Layer 2 of a small transformer language model trained on English Wikipedia (10 layers, counted from 0, width 128). Numbers have three digits each and are written without spaces.
In attention head 2, each number of a token's query is one row of weights dot the token's vector x. The head spreads its attention over the tokens so far by the softmax of query dot key.

Query weights of the head. A number n stands for (n - 500) times 0.00052.
q0: 628463613527525595593560597599283582350483398477471342486442647437466409456339348551497430523663362303513500641399437414392448507404679456523670497462271506448334543523220244496320335303321455581323413354475487318530619630557484494438476335368558589595292574552702526464516483608523398704598400664507573384517598654507570450522506503364535277693578592534500553590410570577484412704476
q1: 524489361363567521520523455403518393528532627535568713666587315332529592550514565645384510562438540566479588345333412510367432371449544607517407427487569439599594734538543658399467490536403515461598703635589703486545239403409476222591401524422493439619521456371436378551831415705391581775375449462409451605576291612525333436547391414785615338238332600556441382551627557575579480250543
q2: 469852385516523402587547412438544663481487526426482571574659476597497670479390659601406481506546452653578388396528507531422736529639561570651485459506620494603503352398467452621500464344529464531603691435529328418603414137450383442532582497485430385672469578570548334400503513487515395490572503352603522494523522657509597613586512659441473257227599457575361587617395402415450589503392
q3: 382685355605579459554631418574590489451385542403449554458464342451370338657364613534347253412449677904534467599553398355240380416543474473570599372518533319533578354393614543737642670629431539428451580434489410663515706265393493572625390460410624358319504670522468344405294413719533449481669456507736671515594435647797569613600475415675384386319687635350482288430361518514542663335527
q4: 630603472306438554588641333312482683518598544685625655556402471589481647517423322674387442650569433358562496600463283449729398437722732403719528299490651623514631510572413633063656549411446599540573613508575409522536560573542529487355511433356465571721393504603440341599563600431642822589511590486338620440492611346324437390639611589500264310458332577504496268675636410496473490541519
q5: 476432473301586524463387545475539612680602513563510339606408292214272468328489456693418461566611510387426674618389548275726702756299648287382413463693385678466482516398554639653315380565477735564426603533610550571560330530535514474454677418456459587560625534490602538593561812537603489450396481500427563768312618440422306668476587553409493517668374335476556409544474355466557523580594
q6: 258629440699611462560427685477578222465324301767640625472522599515687277507340685579519512192399537683446241660646350720306489385687360658420353493329641500572689540619656593724478571425597423645465526443215434692454480330417746543421455504590576608563570534560448335379451555614307492500423539397560307312354409598492436426300581518342605447586468541211531415241518408481613529526365
q7: 404364333305419550622572392580352431673582382521471644352650550627418594476763732735504715492553508508449345591380416408509488556512578741292632484460197692676424578308407646500560500595578671487559520425520525585487379605560563605445262324512291457776704549492634786574655650566800615362642508471404706824355329161322624530452532432508227454527513460394483504329850287259401636452241
q8: 401568259601532401629560493615534385265508573667332508442504482489424237308331616262427671515500691534421338595436500515504265565644587679592556521543584525427808323578468489533482439519562477673571619655318347643232325443413393455476718703482620473397444601442277327373259489594649139378379408456519652580403765669541380395404387588422597551508393468577522585605354582374511451486500
q9: 585583399719514509631509238450486602564248356342549227739456629440542353439459344228659627491685811450327263210629405495441447644618544565590487284587504342686726589423474557631535553537441500390495601519457427509459546396427280504845690615553531565776596570699645487354289329343451586556614438460660129332656472514861908619457362466265974558567616403526271324514580522619243435500430
q10: 495296336449597306363387420477684270784590385596540719424562666366274639487389719523576376414505659404735518378328173651415589326611603898808491404627527713384537410423575518347635340449360433310565153510776459509344486496541382458585567839717442377683500456197805362545575616356598572364457693523790687576299421638662428380627665366564451681374270500374409263280521255304539643694645
q11: 466480760451713356439703652573392625456681300797615298334125246440275599519436373228514568581174542505353675562500454447309330280127782669486325588453385618291398241118607556739421235624753693313515491174270637604661615388814703550405423600566633329500495505619505372286538460240662664400515304572434588329607490633480509564687519422626254524778894479405539364531318584495413431620255
q12: 626482470438570595339812637412332473218378635513591591468487668641735416408407358496530434798500653491593393647581638653510329702632293343543592324483326487483368398369618682936751560554390825544624376349856531718606158416693203577353477577309547409362456440453517611552670527491436509190676649552546421675138540527726569704479425355636457513579280570661470566674414626543272417604477
q13: 598467632541294679476742485582682449475487654414395897615516387244703537547608380630645537524289524508380436107378323648518484201528444374415441649674561444420611680475559484564575492571599685537405500582605471533747142496489390656450569756460737619359479516384321404416532580487508487660188440549521381552685412629496334642240606360397352626622348588500655389337512791432376652667690
q14: 567364545386679695285603523441335513597509312722599670596540615512405275496686452734389630277223658437572353442479425738660272375606640530463393544343604284160471433596681439542532569491531408555394667276520445381374509332549446519621500733610541491516636683520415663635427654434586332427610462571478492426746739538504604487592767611249699575491453156264754630504500672557833432754289
q15: 277693613478578607400279651673339602838406391582441594289546564488318758496631563416335327308337521630374643713535359547406672562584615283586521459633543458365617694767475638736471428465633654513731534658410578768764340508360418452355968310504618317566574550395383424487802341359695660496286357534509375344337526456478739351604479471651668410619726435480577513599658682445496755386691
q16: 586637663382526506724503472644642540479478508485308522456396355398475524563549609549526277544277666603452448447469456320225301389308497549399531511523547582436479578551460448540468445469335528552615538374401594524407537557659512517497487629320444574449451343523517307594523515522512557644513365580319542520538439576318337409509454611566535381595522532545569458619727586672503383429512
q17: 511680339752395440610346309376550325492356595134500524661613415611687366500511729339507549612302763815420397340500460496611585601533422481650364540453713364618549521335627751584597654678662374462668430508429390634458504424500353493714444423581467473414385375518259485396441323433444512624464503301421315552508492588622670649384486439730555534424484621722369402540390471379407446282492
q18: 467715475635373518641564462370654427238361441373636508469658452546389383571443586454540403346570778639605246504557582455512446511561507485862624628676467381500485389285396496700553344515701484523654525512546395534470729286490415576635426493352529577486372446478421536186323340520496342553649623256337355587555504372703565530532521486712504319508580560611400340484437461279355511274779
q19: 532402603455462529481424473494591530600417335564367350577463696494282448497701259438431439551399326539448444605376487449482469638681456474634643488478382537625551551468664336471436566562401386601432384466458532663629721565486430777587500362556340696613529640679599606541475644483355436510490385608523445563265421318597568288586537445410391564738589469544628554584530580472342411628507
q20: 621464576365349558447385543336227464618585544473562431646208519437613560519500525296580697643418401457302508539640653473710718589352400428469623391243516641443320540613451542294474550428285451218322683677341536480563267763570516260299500469576661439709552431684561649608671624335585488617277450687459559416512408472270406373598537310371264632637419546410496433570349643741504384611568
q21: 407624207739696508595454620708467487238475302349388402555646211458429496586215717716221357331556780537438401500425440569544373446536428475633523574394673452281720351354531469732691254538606619579418583470546323595197387395416658474485423611456524433399380520285563516468286338676544552559586556375640565480491583801632613479433411349374551415224592391345342602521416395286612605276420
q22: 373587666461492554504600554539363508426219318543661302363365412618764524589520573488698344527459564688688470231413520310479621604417763671450482574627619368557426613384470534643548473309779472524712455398324488251387552414469326514627365439504709351300524383352368527660560345561454442341623618299694356386679456543583604457780504459683723612521312492263658539406369578568452271419448
q23: 549434496521465246543446406423245328430517324333580445525457624608727537282319840504380557612487524209525472653542551565336655441551752625346454403775589421388292420748414315250477635454398602479426417526604332459561462707485520526549294424741428866465587773814528290524559695556532310446616601609636549253436438389488515417563578457785575456569672400397569655555477738583319388612416
q24: 472385535520539528488454485431484496524575557589381454559207448381542709365500601554804382500508555260398594396413270524579555641516401562596339473360656527393249428315488473328485634637556876644386378424439557705317351620678347294534628346516334354774705410362527106322834582428337513666359381548323488504407545345292370672516662661605457512513492604630460476682602295772626531561546
q25: 548573426666560429419367577600528591544661755696642471475295402526801634492545454586586769480529593589403718579316437316439469229325807521476424618492413589426476721504700620406496547611284320313452410412542710598436484650493492311701357418516633471721606352637539746767597737542743390631378540409562516203655426755468496394546420473520636437216385389431460604471429580761542515466603
q26: 620477361441647302245297660576536211648518429705439472435651364525454495662721700328426724671734323271478253526491533478626431418357522450420276343466593600618603558793389577192377522486749616672383713626433433464563495598408535430765350478656544422615373474439440457648621359631614707427373598504528415726505696437311508853320394318905660694712239433167580264388671513565563712504756
q27: 572335363539664381400508465667444258616274564748542562393570605492544318225279241613416728559527409664444596758570568290663533531371492579598398811512275450416316468406508645648283588601532482669535513536423332413302649767635479647695608304816462381557387350805309642408591666365601758627437633462602461400652845690530579604348524455303396445727447537544602543397364500275536459662214
q28: 382397380504754336484669398487239710543627321368287593249369467508640466512457425293421671734638344568457587630530603432611421483916483905281528350537508455645598770623431434405508645109330322586543703376652667500521391537496779425405714674570529662634552413583463405741714582415346756705469329458425491471624491616509508332541569528568331374716408527568614530673361472686649601432705
q29: 275521356857566463604258682607596564294428334578354637573560565403483483201375702563395260577776289492326576492685591627581464479556456572500352331587455412303430535357290591486347268567423590596612340392438334546620327244585435706511591592420407623445746448476281448798436508634496456352318304684650434616474651554338504538393555531447612374273373509533435258401566677672823469379513
q30: 465590621590424408058609561637531413197408483429644491367324291651600662373330463432318549679607715598697478242346556332379487332358413427399348441611241298344553421535466384233466604332368676702303586342672402333829282385452650500562649543565474335834680379509594552461655744491513472632453411416809371682351518563464582352381580500478526439584759538174456553240330224228538732445568
q31: 662415569360379371447619569328475578622465484588731387687411521563289279552445526649295525397328524597386508628526509467463769220496854706546767536625288610676726594600492488622580365397239408670445680759643432466328319243538467578597403688467275820692615480328419500557537538452422668453487496375199173463390222597466303470424464480420386666500341321490533684452398544439433357254577

Each question shows a short text with each token's key, already scaled and adjusted for position as the last token sees it. A number n stands for (n - 500) times 0.0025.

Then comes the last token's vector x. A number n stands for (n - 500) times 0.017.

0 "|": 520512525546464488785413480404618466464571458490502574548487422637701617394577498613595463409491
1 " 1": 427418483632468565732457340399552471495551467564519499501432505707636602489505423573439472394354
2 " |": 524486472613493470780449358419502486556559502497473468573466371678698592398549491570645524413459
3 " G": 483545655581354455747556330370525380628527323449506501480381472769556588548365594538597408327385
4 "ér": 521546604677397547745557183421415557623473434423587458452377478771569571372369460471495416498309
5 "ard": 523571598675399512647544183413579427555445338396514538497368368689633637387479520542595384383360
x: 459426477341494494653378546549513589379554524509509540364654514442483568420429561622425602438511537463561411406466427527310573610430411522635504530537587443511554475523472521492441469508392457525544491459423352452630447283453455578500476528496572714384524474493479406574454496585584489533494496423395511522480445524526571477512551573550552464584608465096541419499501513565472543469442
Which token does the last token look at most? 4 "ér"

0 " Mold": 447492605508370586561650390365453563533495420462443432520346447663470614550352520564504426499304
1 "ov": 550571633597429493733536271454527438690434363473446453440430477616559595505351529455454358409376
2 "a,": 591568534537461388708415282401538489494515398400463443484429490679693647427514477317609513385364
3 " Ap": 551569707629326487838555285445487571580511380453562476485449600767640553492396486483452519397383
4 "ost": 523565711644277597721502208422465440624368375457559488465361350689603593398427484589555399375358
5 "ol": 480575657609326544722590256432561358675670359419498514537369390683543552436404425549565438392343
x: 414506519453443624551420539541561401478451512397542451340577565490463614370537459594481551380513500506640438471527472402308482542596496654556508530487645473453515446491467541380391502502474531446503465498505546466561477446443508454522428571455561648242600421555389455704544551601638442577543445318473563570544525596515606464449372556444459490556546519210559441538504517577511561476434
Which token does the last token look at most, and with what share of its attention? 2 "a,", with about 50%

0 " than": 436602589458255543847473213616482418522586408431466414561379449713717684304664519580550477425402
1 " being": 559629663501301670831389206404437459473582426559478350460277412790644648305455619527551421513309
2 " linked": 464384733709373573770401153400295631596404534480427558294289395841546654294441501501708399522381
3 " at": 592637589586383514816304277367488447536464408497548518605419578692657883367536561540693507398251
4 " run": 597531722606249552754416156494338482619480417511525514483283404789623709384416349614627461510365
5 "time": 542474624563401392686475207533583452567416439454603609502393474628691606495637510432444447379458
x: 548537391551552553621449603469503442409576419464484611449547488409658505512501571631370536595496505565370561518435603464387468475505642578688522425535461412524538564489538496622414493446429440538654524520493383466525424395521418435572490497618536648333573570496374564441534373611389355485597462413559566448708482484483601427619543551414525463516495566285605510398470534578516547501555
Which token does the last token look at most, and with what share of its attention? 3 " at", with about 40%

0 " St": 383428618503330504725503322305429567543511220424446498374366473733552630483460536604587491467327
1 " John": 482485619518343514712471179486546482630551294366481530437337453684562680420568524534554596508369
2 " in": 629713656577386456761392283467467494519536371410600524522413506723656749419549477486664435435382
3 " the": 430514588559362464849461219432583474511440402451550621492400556750725793348512551528575522500371
4 " Latin": 545461626652458600648654268444634568478537445430439430489438405683666690359409603565489421464346
5 " Kingdom": 441551473555396453700543314626527562505522392440511550562463485585708618434485554477482429447418
x: 423475480339627420624354571537518488423507447506566510353524498405597425458510657511487639392451436486522491486488653550462435579501528549464601502679472426603458510484541536495436495518436502548521490526538393466534477224433571669531559560529568522328415500565541327501571500523409458525461616395522425500612469493425552475517508472544571510477588498300473642569541523405543585535312
Which token does the last token look at most? 3 " the"

0 "ector": 466529604614415479635499205322570492542437480437442435531461469639650736406420437499459507382441
1 " of": 505579604624427550805392253428556452471559502416455447470358569733631752341538533539567421505362
2 " the": 514586570556372517872451219411609438510446420447570597480386587734701791365494593513544512493381
3 " Hospital": 603597609481376532649453181377576451536489443385538481539390402677677777407469419508520491389337
4 " of": 501558587644388481821420234458560484440570443370552570545388560762623764382509500547556421495330
5 " St": 436550685572339509766502307287462575541514245369619441531348478760548662466445517613531451451328
x: 570494467469477478495391476557507460473332539429571499360648604514406514530480674474455431474561327504497476522516519515528464520500436612606545450533499439430383538514457426485456509532418528433441470568489492490602496438441513553596573421563485565442576430441411353406384473480401472526547556347479531558548331523555381322582621457538474458497461541138428381438443555469400369516357
Which token does the last token look at most? 2 " the"

0 "or": 392505699582409545678431225437554441543534269465442425384321445667655571364426473514568368429312
1 "etical": 413495593487297513754536211421399329507433471397482614490443494590631740423450527498586483416309
2 " High": 477531686560392536710550211549368474566563358482356527446414449598549521379460499635474518449332
3 " School": 540420528417409532590440271423606389486491499441419462532478436658763620408544444525530581368240
4 " \"N": 451489638632350620830542447527442597637502514437536605603446526683598565389541505598537447387369
5 "at": 504510731610389564648542178487576453587536353549492585586390552764587510448419381591515416435261
x: 422569498462388493550405659545584386633452530437546468397651473455491586345518531568517576502506580409308558448578535487229479495539447580570547522517654402393478380455507485502470546467416512493494513521476462491598516358371544492541415503503480616429537343471505484638461438653561336561546474407397499575378509613465599474491562510538549507577528479284603501361572493557485458460466
Which token does the last token look at most? 1 "etical"

0 " of": 491549592574426533793399260443578428444528451427465421457349595741602762347541546510558423527352
1 " Commun": 494650689518329607645447235480517468550497477387394393497341420695514730275432510409454404433380
2 "ists": 546551609504375587763382246292530505465536393435471414380317459773634692232454503535604489411275
3 " of": 543609628624389513817400228408534463450544454397546512494343549747606770358541526517563380529340
4 " the": 417503589562371502842437219402605453509441406437473632490379579735680803384499599512539509514383
5 " Republic": 493554547557438509658490237663569467471505485573585531572440412597720686443534521442446381435388
x: 479352525394462384558442498481493505454563606522560555406525492447589414461587709548542575433493436499491570447459597512373489608545494642625590427614461472567415547510565519515325445534464419576555570546527421387550465317309544554566548565557597578258468439557499367535544544559522447557413507430479460488579438558475636488543509490473526523377631567395434551504478504444593473525289
Which token does the last token look at most? 2 "ists"

0 "er.": 452455552582424511755449220442525382460495447441513578434393428596755727321491570478640494499499
1 "p": 490445690654406445646452228410465420627507339510503461379353452716587504389463432457544433394385
2 "ch.": 476345523537371495745446236434548429514511459495475505453401393604735691296504569490675531418428
3 " The": 541544686577265586838509135433481406522444297408577526464302427751711801347477612522610560478394
4 " next": 579422655676410497739359109503459668627606523403527469453331388736680607415473509569510446467471
5 " time,": 522476621531442566798395244444557422554526420523586476448505497628700656338561543417614541511410
x: 460486479557530522494566409500513408457526467529531640443536471595426395559559444531490664461484429470494512526463376478478495342517519597540519401625442531424627502502553468537438509438538277490494505516504385477437451317363498462505491519669495417335407453523445402323562491550434550570622505346606518435558544648511516360473446490513664387612406504184606559575520546532454443502594
Which token does the last token look at most? 0 "er."

0 " under": 409610728644354532769500104486340617429491364454455377409307513739689720367554479602532433351363
1 " the": 558592541550347495872447235399576415481451396450536561469383577737732826347491561517568512485375
2 " House": 489464556476477440583459302571635437477501424352354448504438444579725686450473507500475466460343
3 " of": 550504522615388429801400279477548526426611378377493501508395526683532683467435578540557424522364
4 " Sav": 441575723592279432755547262554499631565531312404586560511416488675435626508376481541559347436497
5 "o": 470612637593523531692434383440634353603582392495500594551428547672638522458462509509532435423385
x: 421523480436398426582470444531501466490579448473485528377585520388511643492550606554403589425610543485371487536587472403335511544568492632630431428487584422460524459478487463506385396579484517486535546460448506484606472421436506399553485428456489668191607448615409389533485457611623532534544518433480581589489492458581542484447525544400671537517459530231531529555465497466442404573370
Which two tokens does the last token look at most, in order? 1 " the", 0 " under"

0 " but": 471583584513266567804478215401579498605484509400466498471428375633696681372527553536688514427529
1 " was": 505585598456272644882335190392431437505558434458468407437267383807740643307480612520670448497401
2 " ex": 594552575573526581649547443468546542499498498431534455522454486589582603434509557509431561483597
3 "clud": 562411637628180529734548284507377569508421571482492502437415243637579638285469560414607399364517
4 "ed": 562564698639306604752381187378387459669455345497495479388248420844679604320522404602664366512291
5 " after": 433548680637301602890449152602438492531569484448528666576312383708692716420640546488680452373439
x: 445441634476591459578590542528658558372528489446568495557575517478554357519459523532439503418436396512606492648600490439381491360464484507641522496569579516545464484435555447626352419317477492653592468573511358499477380525315466508562616494479483494437539456403491426487478514545490392537561554307507406426468565542503403485572498529569547488591425529316481504520340386461610501502538
Which two tokens does the last token look at most, in order? 1 " was", 4 "ed"

0 " def": 484640622697412584720556339592386474412351407393458363445385469544531635389528576352460462489444
1 "ault": 461431668668341496739654134354468537457470395619489460368368367731611625435522498341708453452324
2 " in": 626680647603396498788401279458461457520539432443551516570402544706667732421592481456626420397378
3 " MS": 588451593485308402657509296330610400498495511513533513552478490480690571409547439533514381381370
4 "V": 523543590611288412710496250519461423639444398423514555507391445655634593478506472547503398296321
5 "C": 500513657657435486728499292365492389595502345451576564493388474688581586479417470502531452270293
x: 498501588424476513654487538580486416508340450444439517360618621479374554515351736536487529607541519503479402396514449510372468565527483504559561495563501474526408513509414502420471543497443516411573580576580420474563550370528524510694580385637505706296546441548394441525481458491545517509543478453561575521544481541560440393562586432480598402536466531206565543498446432482530542501480
Which token does the last token look at most? 2 " in"

0 "C": 430553546591424470727498323377492367586462336453525488383370475694589600471384478515592468300327
1 "omp": 569489566587433470644493325614448501496465443516486460418523476637512361472340350415518483462374
2 "at": 519573745590391562646540194477565443589530364569498497465369557771643536422423384571514387411267
3 "ible": 541379612630352508755571210436440483632464497473373494496456511727774594411428621477631426407350
4 " comp": 450454651612368466748525317582350517576395538608487501462518457643587416516359374343569492434366
5 "il": 493532660584351505651483247428549444556555305566533507565421404662526521416438485549520333439308
x: 335557511450447575485484586401590436583512505475535507332668550481399569425485490454484540368488494428476463395502490451265458551478497715439532503539677446462514391464438491378327481468489580455466516560501309547563422338410499487575413591443520629320502476514403425605515533558570515585551530470427500547519454608492548489419357494375454429541417565317600505506496484567460457450459
Which two tokens does the last token look at most, in order? 0 "C", 3 "ible"

0 " 21": 492498502549435470640407341544441472643578354465573547480430580607599706551499413477456419586451
1 "–22": 417504484601495414606464266359472504429547502411538545419475514650659762437511485436487455516479
2 " years": 551457616484313451717459372462544511495530448323466474372443446635584666383493419524645427463402
3 " |": 549550520617473472787463355423483482549609537446494469544420357679648594344520488578674494451474
4 " No": 522634687639305530757548336428464483597532474504596514520333422677628540365474552622517348411373
5 " further": 526496657635208500866537168465376457537590459434489530507351459691631703341532489536638377547293
x: 502544550593584547586510552475519447389454487439491451566676489537493435579347547543530483437475549607633402578535521524468471459518406521699455484458476509470461441502578520711368584455499370538489465478464502478495499445337363523496538496492575468489486499406393398574540435717545500671519437516418456518654506551602431601538421425588603380557515588228433474566510477509490538375328
Which token does the last token look at most? 4 " No"

0 "ography": 457457463488449554615406443427598354452599622472497462490512497673775568349491435432636466460490
1 " teacher": 472431598560323604734485223412455429528519466401501457406370368626531719344480464429600535485353
2 ".": 497434545601461574790359179425532399506519440501428513426342393604694695300499571554621523498414
3 " Between": 566632781544204491726440215500453531450677374464631502512181509895615851268528437452769373525383
4 " 1968": 456463604621415611759409190487430538473539444499482523409362474755635587462539428475521468457340
5 " and": 460485523619464522769341256450548453642544434413529536528437407643652640316582538502590540502435
x: 458489575526430539583451529484476416391515482433395529534650488569611341547478559522521619491569446525401532536627539510437528287440531497640575510585461461436485392498526349617459419477614360469550499579560446453511414403317453398397568555465564468318452417490427492497413400508477623513575559329591585491533425595489307502477512445480585370501492499159517553545426524552503461487452
Which token does the last token look at most, and with what share of its attention? 3 " Between", with about 100%

0 "ault": 471436641651326482733643119377456558463460369626515500355370383754610609469467487364695442423288
1 " in": 610667652591393474793393279458464474515536425440416452548404554716671733432577474467639410389369
2 " MS": 583465600483304385650502284342609412492488486516454543537487501493693554426531433545512386371357
3 "V": 519559587596281402704491247529464431636445382427495543495391458663632584491492466561504400296309
4 "C": 561525645638427473724496288376493395592501332454543557468387481689581580491402462515533455271284
5 " projects": 430581666582392581732505302330431594504515508438490578537399486794683571308489413502638572424314
x: 523437421588690431530457497491503427614402441456442558397655605525495424465516458492415526496418483629390519567572501452455480488562449592570626461561480576525635486579544342638394472539527459468511537484507424589509404328489501481604469572514485521314503410592472520437506479445544411543524431501577469587625534532459598538525421398549632522435431374161321495415380571464473463501371
Which token does the last token look at most, and with what share of its attention? 5 " projects", with about 70%

0 " principal": 395444593583343576674495271522500581554493636422642532389368341644580770332429552590480448468456
1 " from": 576597657538367479815373257481509731477564509491373421488352483753626805516554440528713458480340
2 " 2015": 531576615619484595687458286509493561447501480432496488424419568706663615423557363499526394455420
3 " to": 471744610665432560792387243311487587491694331443628537503276507723564701401638630521553565480367
4 " 2019.": 521444538630486490636410269545520487438475455505514512471441454595705669334580540516565515500480
5 "\n": 507533538583504503724294297501478370452616423487528538502433461620556754294466537486547579412519
x: 556379582516395521553534459425377429493457507367408613465515591398544408451492527491476487383452450472541430491548501468573455375546524565618546453675454419529508443536582434410542462411522287422577486553561380435534467507313326578613626448489528450288531384509461412588522528412525591607630517450420475390461563512506344445458444554497650316379516521415583528462443480455504486445485
Which token does the last token look at most? 5 "\n"

0 "ISE": 486528551551347495774640273466572484469548531500499541546526518611662601572422382511529460406409
1 " Mold": 515515608529332559575662391387435559536499420461428455531354419643448604524335537592500419496293
2 "ov": 566566641599407480737540260470504443676434372475509495455437456596538574489338537485461359421364
3 "a,": 574562523547442354703432282430500524476515403376542486473457472629654616419467489353605526399358
4 " Ap": 479566706631321479838557280452475576576509380453575507518464591757633544495385490491453520401377
5 "ost": 467552710648277586718507208431450444623371372455553511498381337674588581405413488597552400381344
x: 455447536438423536650360497527570447588463504477499543380646471373393643418453624614514587562574496531405386463595454525355479547611429577519525631545525421495526548441496506500399500494511476523589523433508442475609436391443487523538290524552557650399513365476314434544416518494509352535485446364440485428603492538520416475534502464438422400575472554157540446496470562631527467530445
Which two tokens does the last token look at most, in order? 4 " Ap", 3 "a,"

0 "R": 467592536585389401680497296394475356606547410435523493443448459641616608531398433538533408365388
1 "M)": 456435507522435366706457327392437440529512568525482516498527476613697667399578370449588550372389
2 " and": 524541525573424504748356319445505447626541450427478516541439425633661611307577574529607560472424
3 " entered": 484588670624263579828454287357334612557497571545526542389293454791661757333564378648665455518379
4 " local": 451572668615361443729517206470557442572533442444493645483343394618524775397394552485536379467400
5 " politics": 523523589581540603770505176367589504509481463409620540481399542693702639402484530460456489496422
x: 485550455488610443427492601467425505649468368494499609459589498455567399478489371541533576521497432566406514511472467563427510617611509578616633501550443514542614458565545524569409442530473486533568543557402355498510447326462510462498573484533589559217536384519497461430504502564520304598579464429637524513589555604561639438509463445484549514364697506251358584441476460454438575494396
Which token does the last token look at most? 3 " entered"

0 " Masters": 487501619502382522603572399368494457504503453401481512476489493528663627395484423569458532456304
1 " of": 480536570614452553741388293460544479452547442419482458491373528655580648376557574554545440513385
2 " the": 506569566566392513842451222418583454528419384453568598492396569711696757396498586515543533481385
3 " Order": 483517552510337450664517264568552485385394496397540486572438391675757693386481421508569510359401
4 " of": 517550568642409478789413266476540512444592396367532530517384540705560713421491527563528451505348
5 " Saint": 424547664543480529620478256337613525502555378391566491551446517657597721499421449401534525494438
x: 471414446557394470463404400582461522540463516473525581393628495403405485535415570472512583504559366439642517628549561447578520545483479546543503483576551494389453613468494413438404461554461463582448582484455466487577501476312575566502520414508491484306510502559466268368498567493455366471637538426533480582526382495573537449506621527515547468450575592149396371454360441490424460534380
Which two tokens does the last token look at most, in order? 4 " of", 2 " the"

0 " 1": 468424489619468547721493364404531465510565476518550508488430502690603617458473407596430474416370
1 " |": 485492510614487467784474365438471471568586511460454443554447365674678595350519491586619517446481
2 " G": 495544647570349457741565336370520370626534335443511477449377468760548594530356600544589408341401
3 "ér": 590525591663391553745565186421418541616481450416520437431368474760566580347362468478489416517329
4 "ard": 529581594663397514644552187416582418553447344396486504481361367683635640377480523542590382391372
5 " le": 454534553638431517722550252365560609425523283397535551617432453625573589415436598603519518467360
x: 622600532503479494542432423483493428508453457507522513427736552501477400529429475373397554479497448522517494511476453505518595581562484503412469434417547348496527374394473517506422478519563547489524523589480326499450446414399536340545420543472478523306565592371371512537498461488568502533534416472521534584274436419425454381546491484500622445311430541125502509611497444534412412560367
Which two tokens does the last token look at most, in order? 2 " G", 3 "ér"

0 "iled": 427528577518302641780370254380407576583404313412530409373287499848649737424445382592583394459316
1 " output": 407446624544291482742520178473376518512454522617469517437397378683714665377547434406528378420295
2 " is": 521574559457305626806351171465402430482610444468454462458266374773770609286547622561628437470489
3 " s": 512539657614439552753468261407438651529570391409487471503333422684696597457405678533577321381342
4 "aved": 582557670604269502729429170427342444570422280412556559424281411707597642308432474524543366568440
5 " in": 360557619620347491792384240437453458482536371378471684615394492702650765427567497476618381442403
x: 425523522568435565560496435496546505414556509461510385468508528535659429448468559586487443357511445431457497595607477464347432312520491547563566449627494460484381406472526530660484458388525472457573531560485485488540482368372422508532540441515462444452552445455414478493567477598632547600565609450653334473323497594605395465489467589404630370474438438116530439525399480450616469466444
Which token does the last token look at most? 2 " is"

0 " |": 466478514601461510799434347406480433518598509490474450562424345684720595325523505563624486461474
1 " 11": 442427574580361509808292243520424504587648393556501455385351526704597662455528388527526478507361
2 "20": 538507664660369483686504186495439580625553317533435511485337407625547672458476409448466350396399
3 " |": 548550488616471488783456345411461463521587506477512455553437347681704598340519490575638494447468
4 " 20": 549481648646356510737409221453445570605511380504482476497374480701638627483456459525443342519396
5 "–21": 535492590691507376662391209347422487412514459386548485437439445627654678437599433444568388446443
x: 578401572597452525604458496370546400491477496396492526463600477487546535438412566551380481445515478492568500453411432454353493434616423617509560535593497465488524452401494425502461532454529540669666499574491536389440393466407491519496396538573517549457558448615519478483412441532542391592570562459540460290539514541470585478592620673465665465473579585290483574428410437550356614425491
Which two tokens does the last token look at most, in order? 0 " |", 3 " |"

0 "\n": 483522506482402564741294328460560299425560449502540482502426525652601850260434512511628559438484
1 "In": 595658667476253580765437270446482367564580475397415370465258477774695746331560512555617360508459
2 " May": 600650749459212483727382197532501563543511333441612527397209457746600757430564370526656284514430
3 " 2015,": 517595629578392478690444217482525512363415411434618501449406506752645650379585381462562477434483
4 " she": 457522575656385521921453177403468443577608459402564533493351424627759570415490623539641500421453
5 " became": 506596625605304607877285165451419446446498484447571629528266462791692716227548639607622476527386
x: 509481486544524410538485631414402449501407458445433647413572512525448416563492560532531440530475487560564552472566423461415471315542548570648531541559412509480580482531566581671492423441621475598549603455606404447514399286475411489533489471473519555325563427345478519530501438456486586472588564408535427422430403529597515601427471616570635393491414508182487423630549466441476458562434
Which token does the last token look at most, and with what share of its attention? 5 " became", with about 50%

0 " held": 433570603535245575760413227436329542561422510404559371372316408765556728343539340716656481512349
1 " a": 551577568509315509956606188322538472521538400429495486465340443686657672335445504595551494475496
2 " 4": 388518533549453591748352417463429423561666410597474508418418587677666511382568405575518425467335
3 ".7": 516449562654420385757471122464413624542624323536397521498425492627635574602603425586431370503383
4 "5%": 521515447533286387707544267458429438503623403387558506557420315535663720403526429502398336346407
5 " share": 514503644598248459804578225581289481516464501492521607565470413766648664338436557576547361378351
x: 442534503610523491505376473414517455547458473493530567484683596503523595504487518588412449404503448593410353538570570688509585440552583578605393474598475427579577487535561486587371414466422474506560537479387269584493367355501479307511410448581562554423489433450470488535592428550510411555472477586482428466489495481535568538542432459477550456448456525224511649462460570407678583473450
Which token does the last token look at most? 1 " a"

0 " \"N": 502581661625394641781512448519432598626466483468451503481400533656593537399577510583515459406362
1 "at": 500567734586417600622515167468574451589527332571501462415352563756609485463451380568476405433251
2 "alia": 487479524537403452626545306428583490422604406326446422476378437627592614349503511543418455426384
3 " G": 487561674576354475751562315348493390643547311449498514476367485794518560588355596523569393328344
4 "he": 457608588637337491745643181416447412602543324487571455570390396676582443438474619504420446386306
5 "or": 434587747643398553693434187441564481531560267412584538580332459707613578379417472512531379438306
x: 457425493491568457569409543519555385515479519463560509331621487460361581484521515550537513437510472443449531450527455473288444555510505642436539448492654388406545421513487445485372518515507426523617605577502334449527474328444507542503474477442512699314525358546417536586364501488606447593563426479433578584461467560473536442416438585487481495480441588119519512561518544610357544515471
Which token does the last token look at most? 2 "alia"

0 " compilation": 455451568566414554629361359379412490481451462415508490497441431650803718337430548481603443476226
1 " phase": 537533642534245554686572223429501535445519474496479436456395463679796654324505465526456304315277
2 " rel": 536541720643340639806521253474347622570437409425458501484333378577569569350459411482515388482409
3 "ating": 549585690615304610811442201378391455498484410498444486463289505840729705347465438584716418376145
4 " to": 373693623666395601797385253303425559494666328452554616547283483727612667359649678511569535476325
5 " head": 484490795654326554810426228493405580559468481490575445473376426768690690447449413509617522484275
x: 460568485594482471539482529492613531310434586541542521475614543427514382616499649466503369377500384507489505580495565525421597368448559520628554487408638511439479477537552451604534445493454435424582580338587377514478424339306555523616521425626540548352496484537429410429508479538495536574538556513454453451570500581458611448306431453475411463406420566168496434506487485406513525471530
Which token does the last token look at most? 4 " to"